Layer 7 of a small transformer language model trained on English Wikipedia (15 layers, counted from 0, width 64). Numbers have three digits each and are written without spaces.
A neuron's activation on a vector x is SiLU(gate . x) times (in . x), where the dot is the dot product.

Input weights of the MLP neurons that the questions are about. A number n stands for (n - 500) times 0.0011.
n11 gate: 442562805508368535513320378527518597502419554405480488556579567542281358338477505481646200426629550657507597467610426654437317441468726585357269465521619359657685594599397412476410479583641420
n19 gate: 343399751470395680474438493632576459852562496390515578531433534537490484321548406454537461492565553283534608587504605418731518458491554512442522475497652522669483384688510482269515423460424348
n20 gate: 676449491638328534571562444423586497569498172437496559390607386500476466514457505275320286517447230347690582457350463234604409156492426404341573460738454322556466620428476549356547580408566476
n30 gate: 530335557594540303359523386385330420590680518436282480650573471528470576395384777459471523629447267690624478464556474622251343607678499479334532607405256558374492596521647529537468457420396642
n33 gate: 401510418682525276336512487363466242422365420210570536549571536291510279563129402520494301522473446567505640343368465479438579679288607517503439375406274537337629538556678637535347528448595617
n40 gate: 407256497435362351678389297528320329774671523471551472297620403292533424305244578454533368258342361464287496411563371638588519530697663538576363496414247470352483695507651416134407491348648642
n48 gate: 465542297719482605346399429548508535382336519548421401412620601481594486484334563529394585423542557743432595620429450440235380398507374378394400621444565565580473529580557397659512502671540551
n51 gate: 484337522509474479554356564554701409617415367506572762568506742564381674546517485376605470328586495520525581747369541426459425425560271377351532418521353606437559488593375516498548534373333524
n67 gate: 253359267543207430552479280625441244674601326498543452585375749428491421410535472494490610456545397622727365508480956399645456682679614513527504564525356541440532492469716424528546564479394373
n71 gate: 588310489686512454296562451600541622599393444390454371437411474409633534525598394611477604381569539524535339541398292408473555665518661482363516297473642463541524551513402573400676399656488508
n74 gate: 497639224703542468357715237357618343310683475370656702500464433393512265390410411439469601538421450493474412451358695328330673753625409597476426682588327622495480600312801270625609329392354472
n75 gate: 580432639468544557716411708254630531610322436503465455361656369495483617325594581519297474666413592636426608588454519436353631589545562642513873451606397524608392800412505349532546489537523197
n77 gate: 234361604384324389603523662338553385587415578498567477424756467487408382184598603483389470418547157610577329567396514290512424593629591423359547466658387263468227573545708520252333288438413527
n81 gate: 243346652457311543567428590615727437468577333530443608378722371411295477422604546325412529509387502586540499411641627379424505483463535739414728415446561360394492592434453267465447551424403557
n82 gate: 450638704647283569615506440314258427155294532547660545525547538610367100565409463420414465450481240099481385758535677487613590528421636321491494782483285431627542579654298614405612546478660415
n83 gate: 423263632680472306532836726383401583619667340431637688557494396461528568488469617419718510444434594571428612724532300371359576693293545470460426559669438529522676667574484622684518505373464646
n89 gate: 423575507470446430379678462449365449711717508463632600682477488404391556349609684244444528254543404409433578347375328496650482265440517621474447655611336421527325566378557662485378371494573374
n91 gate: 529737524788463411508455519491543417672424534437538687429476430785630277608317672413546666473440530695588541471403892315473385489564272635551536677371429550407447475478315400421417485505460531
n102 gate: 327339447563458650259387428431365405475528385372464639415318250559404410445552508694469371490438492350343467695238542405350549657409444540681584537485541389507484374458606445511484489596517501
n111 gate: 552259553450373368332568565636402418610700477562525441359492546551483266371392710667583572507685490418552548560500412364329746509416758648570649442482360583631306508553550709649130565681617573
n116 gate: 677646638588298583554558410743436449630411486371586416434481635795459501371480664370676490415481615559306585549610411447402610503458546703366693450594503462606402633543435380538666393259566356
n129 gate: 171644535422335439436546815346589397827456259520497441569823362641421420442388556154696339561174570391638678408786366592503444520457439494428383480570418553340628596663524434616605486547648557
n136 gate: 483623331771293503518738718349424454672525630636419476295549397665441580378610497607510491425525425553501731595633396524500432309341861550437399595495217584579450623414611428356439511718679290
n138 gate: 486461710700442508382356507244606531563364323457586453517536412615399703526600530439525575598415405536575407543785630621396564683509435744463541408282644441613645671697495507367677466580380364
n155 gate: 467498564764142437524574607271552474706304495321496557569709551431284429383517703521608495403382469531382447461599461364613396571504663429318399393524310618560342534420364527832224545617595313
n158 gate: 580835474546420560526466742543521277394376547371598494229524455788390534543446316233620629515546290499447632480426730314493624434500441474465470437399520381483418623457570548424500603644369494
n163 gate: 517381443634611459342356659582381300582297481620560492395700394345301294571527739728424386564347240488720140350698565326303636376293442620406239305534362404234582499370548726511479417514429541
n166 gate: 299521394518393498347478456367435468401630485524555748485522487432344466562645442327488662612450558462727487381354349483334733678381558516410556289416420352425609471599557478323536038410743395
n171 gate: 588414613669401565366249450584458469818409362430778540223598609511373508583402616448634607489562468523420436569455783382520466624380730361323578704558377603434358533388274603524298332362443404
n173 gate: 588646436514666501338386628561394522771307452592535337843582402595445604464451534507666617407397557700588537531581472575472426530404799523517447685245500420261611566515564532742493521430562508
n180 gate: 548501676610155435778620650556555549630661408243562640464560598775336528413282300758238532312376487531746584545520217685390698615327658599532413582723464558656549584488709326747454496433572452
n183 gate: 541445443563413610719357795400632642704352528553526660535498395537419392290445676471361402423430499419639432562394550394656387373517394649418446663373398235566401439684666651618496443458388282
n11 in: 601410435519626422486264593501536385559501626437436340517381484777248399363336452483680689589407512549719394325524605471466483551478479446350301646417476359394402476472548537470448463734461643
n19 in: 493558438499615474470494373345383409616300638524417400458493454554525276584613681503464602531448333496441350710635701617484577579667562378418314614613505455574459288574431368604382542598549669
n20 in: 598477596670630518510239417550564459404210429664681516575436709520551564384503423382584494296550660478689267324631468595331301568407447592475514528729472541442461449376733487396276503394720484
n30 in: 575502529666560472561644476365512488506576530368449705473402430578552519385538585509563333374406543730238619804571336458610405397824481459484680489695682347624447443411218500519337447527411363
n33 in: 558594491541733547330479483595491439468665474202460447497357661650527417480350592666218488565387374376476613369529639464677517494594426479587441413554545303412607389710420448652485439598455449
n40 in: 564436351682573590460590408544507541369472476578288710607546618360571567473385531568283420632637500575545542708363382387511120845533610207521548343213520501408460581469353495608612404441409508
n48 in: 513552707594491435351452444372473367647401318402471763634454730605513390620654393761493501485508517473606393512568615387377707629494496392523465334345508131413563489573608619469534593238509608
n51 in: 564282591536573709522456407400611374529682320531350772363490552591485463515474513694424247437581550481374620429527453462532355658522526657475597440369616462620434588585448654361502631323644521
n67 in: 484645378948381580619469424389508547302601519359522616687443621569631463380436626609130603706442606486452598426426593362387319759484458362476346546648555563452483510487341445425419242529705496
n71 in: 609503501552487408540557274416656494357333546660557565406456318270439477673410670580447403708378607496509588615338518455643466410612377540442367296633482603623498421489607594489351576648572702
n74 in: 314402521548667387230434480555617500558370533578588308673608506685377493808560396304471276689507499325428611394598532433580504313340648329565438646350481254517542437437388514601514440524517566
n75 in: 689382398645478620556580495511487727708657413649496459389362570431424476612480380523429587577351466443409407367427520494315499373526231501664368566553554539682651344393545600489476428427518242
n77 in: 302471598585522710476302564448363575346596359496542430486467393454487319352667747627291425508559558361649639486680393845511591724653673461500628527312447447702485358529646353622555637142482299
n81 in: 594716617545584471694528387597437434608481367621450583506544342602581453326349768470507364218668665601667459494442667373383649670394526454432498576739417629613510594396508652639491417518541575
n82 in: 344442536573372479645515663370464641611372362411652345391509465453471277497411541587379344643501352419639429489629700577438451492390435296465762734511655696910463384452468507684570530585377570
n83 in: 409508377622634767498583506357278469674682307545349492495551540578594394663564575443605519548509364482566755613690387520389448487408643295561639525548506573517686386182504554370669590400490493
n89 in: 443515465459498527486367613475620476462220706532565455635495358698571536533245356669488450567510581485497495768498515561394455402241454353629455604366680718522476462622494319631720450515627430
n91 in: 602490580468536595510497382355553385375529512692598395509348480482355557368538593606392553558524601370332507471471564487501586443567609665506497598346678441461207432675449662475601425622218499
n102 in: 430384464360567476285361577422706505523566417610523539471394609657495468635433568519492476435605412626749485521616467406527453432502290436315321653270671392336703535628494452432476473364357355
n111 in: 409593509452604327705540513567451481383739413448445541559485592582404444439498605553378588248498654628629601558383367424774410477539549405536467627686458435565498467508686586752677351518307534
n116 in: 483484669750488541541536351647379472380564497584355416636321765439636671607385519718517601290444545479593498369565675696580509428521563496530468433425428504382689412661345526419603476454512354
n129 in: 448585323670651572381592372581408200411514500670433638630620252504421459619496378364521704325494407683394295565629663485378472635648505355394588442583497381291549580713491433386424615306600304
n136 in: 262654349584565241331411205280516658432544460640256564344390502354452490454644464493588450631462687362588488238425548437512590444548621397579480400542393521475495512474589585410431428292514540
n138 in: 667483573540387544592493567353387563546373472612392680586491530637499558544501431449707437361617705480561433560616625528542546423455473477577542580501657360408507435412392253392438573475502381
n155 in: 564366456347358487495618284517398480370651582373362677347628403636491382541769735375418568276541703337569531389475496522316543436093470454602441472490507430424563544498791500403601704546352480
n158 in: 481472698549416572626597440403509366555473420561526575394422814490353723401746649475274259590708478519672520549689355488390539468545498533521661415510470703532683495421532487675362625271488419
n163 in: 508405575535232429614549515350560528771410511408588534434680721741433641286617481559260647357696455694566501385400309357629478483424229454540405452436474706464428427492562658409420449294507379
n166 in: 351589285493502471497519569534495318430671714317538455516347347577472480618643459306393491404569418537537482443594597507291476549598655383250624618872392441697641450463572311504150350507539555
n171 in: 714734631471409527550493613536308518533378668651500726497630471501174546472492398480496759543592386677504478503335524485591302427450544426507548713412463696375410319391519488691303232661629450
n173 in: 455468479310455571481595550332628458535340600626501534678329493433422619582345521451727367543356545367501547485615544361753173621509505504612381542415443706479434622355542606453445567488551634
n180 in: 536492647733503400583442601600332640636215371455300364724440460575509298443473544440477393505578330570541625311614489522400485767555588502439771268294579565477476451366538660703355554250498476
n183 in: 579612456340329709600319491494601475543440558457487384732530546381575420686460466387444477485423532732401460486750570678454727492399503570412383592663565320399508436371347345547488508577663694

Each question shows a token from some text and the vector x that enters the MLP there. A number n stands for (n - 500) times 0.012.

"in": 404682450428652428545548387527565542481478642587452521453452455535581503713392538527400540609475476549484422384453389463579368313453456622602509600506672444449498492640570468594313460620615545
Which neuron fires most, and how strongly? n77, at about 0.82

"4": 459496498510461514600667494442393396440520506492391371496620399481639588542576427448477543361599361626379507438545512613474523566571536380465529504532806554555447457459522535608374448526650549
Which of these neurons fires most? n102

" Y": 619601501651657499528527482440547510500466452486417408572494608415399513692563547469533537417474653601440551412391581572548565486422461464456511528504787563456531474579544422456304495527574669
Which neuron fires most, and how strongly? n48, at about 0.45

"l": 637456560458582476378524480443460537483317542475410465378605482415553617590567561419507330512411525576372429516490431625499581509419503409464487533559707479570593395501597302539499391572550527
Which neuron fires most, and how strongly? n71, at about 1.2

"ed": 443489416427478451513584424378589435500554503599484587530473396557503693454588567370530428436489387574572584493438488463557430277620692398419420609529710457488427329497517448495408515495431510
Which neuron fires most, and how strongly? n136, at about 1.4

"ag": 597742522522560575333445613538617514530447448503447528483445442530597616595492554404439426386461626555513640550383436433550587393457417513407436514571666427531317394568544510707491432433505559
Which of these neurons fires most? n183

"or": 604446448493648432340564415524477534530605584532346367492501467584524437493513447563549443309510431594553566576508355563573459430511522369457552519555457514574486356321548618613617357635597573
Which neuron fires most, and how strongly? n111, at about 2.6

"pt": 543571445525495566671499412515366481585665518600501600576505638404709392551484622475523421400571402550527496391615357552475473489489599406573400398549626522585421337523503475454553605566549529
Which of these neurons fires most? n40

"ames": 435484496439549448453720477448478453419543459464462490630496500484424444595551488443617401483655625601525537604422584481522478560579496379392559547519721479476488245420567402594447510604475505
Which of these neurons fires most? n74

" |": 478399564461545514336516465447423487442481449426559527489544407550503699472460531620616433335680441522529595546489498485631460459491535427493556450427813521457470367572567469464549453472486492
Which of these neurons fires most? n102

"\n": 432461655588497451459537478477365437465510332526390553462429472548363560583466489465585538334657421548495576455476475450687627522502567421522594445377612463462487336636517557485496510486485603
The two highest activations, in order: n111, n51

"ip": 443512447405581475414559619380426633482448395395250429556507439360480417508502493596505439340546605434562458598485438592525515567565528405393467477554710500581461311391469533593414476511512561
Which of these neurons fires most? n71

"ow": 423498454662451395479690577407435477376442484584404547580516458516536415428606606429470432429641416550583513353481488530518431502444573313509544587551543482442362280429451524541532622539593522
The two highest activations, in order: n82, n155

"2": 450565497479685574474435493302500588368366476529534391484542484355587459586505452581537552526511477522409503623599409553389455375712514296509492438501750532470522458422543401441541541577584535
Which of these neurons fires most? n71

"cl": 572477501479480544503486424525457417540589484387434610371431546349506481380493576474483412325545468652358383406528517622507560575548588309506532516511756472511489451584542454489597283423431542
Which neuron fires most, and how strongly? n40, at about 3

" New": 577437495589519555571524578404597441488518549499454478520476609594393460610528445489490352321625752640389450557509554521454491385472348441679565582509653582436560378555479461498590422453504382
Which of these neurons fires most? n51

" s": 488382513659475467485588579565433351509611343543459484512535468497524427414450544473554485374503435555500494411507497440663485430585510387510581515512832406621433430619534372473474504332579572
Which neuron fires most, and how strongly? n77, at about 2.1

"s": 509490470533443454523585546571471395516572397412375479452490569483586339458447557432597530363594299644502512431444410461554440500552534394321515562489796514622419373540532452464516493424602596
Which of these neurons fires most? n30

" ch": 419455498589506585525536552537412287488501373570522520389497480429426484546459570407502443348522506586528428299491474508593474445433480484543433436555810524283494384542531483558445461426435517
Which neuron fires most, and how strongly? n163, at about 2.3

" T": 551470555552529525563517461490561363558546488503442416634531563514355478562521586396509418386561571583413539377439558501490563475446495398529446498544881502491425433581551485494460570462525648
Which of these neurons fires most? n11

" he": 357558436644623499448588408550499335437478360615530438554555465488455502602651532581568429375559468525633517378404490558585586459534506466454505366528756429429515405584425535401528414530585466
Which of these neurons fires most? n71

"ac": 524625480463524397620643382638500552544575628477603460507460443488436523455493507428616420381580447510420570476651417709717426502490530504461605537586622587472338440615481636579419501582539473
Which of these neurons fires most? n48

" ": 446569515557575516539637508511545388617516488504506450569582500448516602654496504506583418445543615505332630448530516549481480316472563425394514510455761502500494463431592550599343438432675660
The two highest activations, in order: n173, n83

"ision": 502450460379554588563560494540447445544566485558433523648459513511511476483580529409478573302653366412522527581478513561482617523570516364408474630589632509455461304343501523497620464443279524
Which neuron fires most, and how strongly? n19, at about 1.4

" c": 487404561588540555523597460496482343537502408490495490503582423410377542538441559577562434337578559592504372387572492494509426439621597465420562519582848485321507450489517502510422511426506564
Which three neurons fire most, strongest first? n81, n30, n20

"p": 515392487473527570584577469591377287434529504570471501450481567239623460442454522466503500303529441479406534420557437420507519502464448275418490390575530500436460400631422567555614377409625516
Which of these neurons fires most? n40

" the": 441518532555601537479584519474493359448551395490498590468458486565294525526541485453514495376760525426549549433517523543555686391531493441428571472500722424447565341610537541530440436403538527
Which three neurons fire most, strongest first? n166, n158, n51

",": 454408398592488550449487484427527264492416514631443561417360514545402627478411521435569534375748512464554438508408520419505492540504490368559485549417649530491510369588492498513519593585522504
Which three neurons fire most, strongest first? n102, n51, n158

"r": 552332478430608523425699503498586444483499563604428381396509444560499517563572611548498393552435480547322447485443447627686600531496533379413447584621541511681470384529452523477334495572537473
The two highest activations, in order: n71, n180

"ar": 462476414486550575340524430559475516366526562512438341476551492449476413598513448549583358510521446643501499513372413462623388379320329473526403524532706404356500390623510587565561505470554518
Which of these neurons fires most? n102

" h": 510509575576601664515546514483430370485558350580388542491481500485545514382448620421558403424479418608483463379580523547556386482615560314540537591585757569474499526532473446412452417315624519
Which neuron fires most, and how strongly? n30, at about 2.2

" t": 479498570652556493500508526507413351523565479458431487585565457519326445489428557483599458389507472551439517342488508464501549409553536382515552497591852441498416405567565430422461499459564623
The two highest activations, in order: n11, n129

"y": 461494392583409435446603475543462579479414347504481504526475537324380439578492502567595532280578498571537518474421495535559472407617546537370408549526737535540459419609565515429456355518526654
Which neuron fires most, and how strongly? n71, at about 2.5

"ft": 574525568562448398642647491494437527403511641569448489589492513494419434412492550345507457417665491524374582519549546473644415411576600311473469475508616590576337312454507579501560406515409445
Which neuron fires most, and how strongly? n82, at about 1.5

" ab": 451572502522511393416523551456509331593594371527403432419551437460460513470448528478470495381563575686386577314565464477645505459548545468530431498558643570445524340690456449411423632438599450
Which of these neurons fires most? n129

"-": 553593490634488479429522538616383296487519460502368464357515528459466541413511483506437557389563478458529547441449391531521529545513540421496582599365763502385480326626435511495422425549463546
Which of these neurons fires most? n171

"ins": 443489484436441400546573674482616686547525496486367489599588493484531603693562552486534462491619580617493434617510486550509442546625495425435642454515733591665547355534505397533445395580434486
The two highest activations, in order: n138, n20

" an": 406560466538558585489473570458455315478516335576540553534466544505388500632507549432506510317612561459582568402492395573582587410441469522464543396516736436579558373670507562489427360418625529
Which three neurons fire most, strongest first? n166, n129, n51

" December": 452508591529432500605605563414608365471465493426492497665584553400452610536499470453527519450682520570504500538450428598689510379559590268652414493554667634612562411592495488504499519623519476
Which of these neurons fires most? n89

" to": 468468380569555386472498571447507276497448509446558572415470590523399564620527469469434525259601398587524611438412563524547531327514486457535447506442616462546441290611432457432458469508580511
Which three neurons fire most, strongest first? n33, n166, n51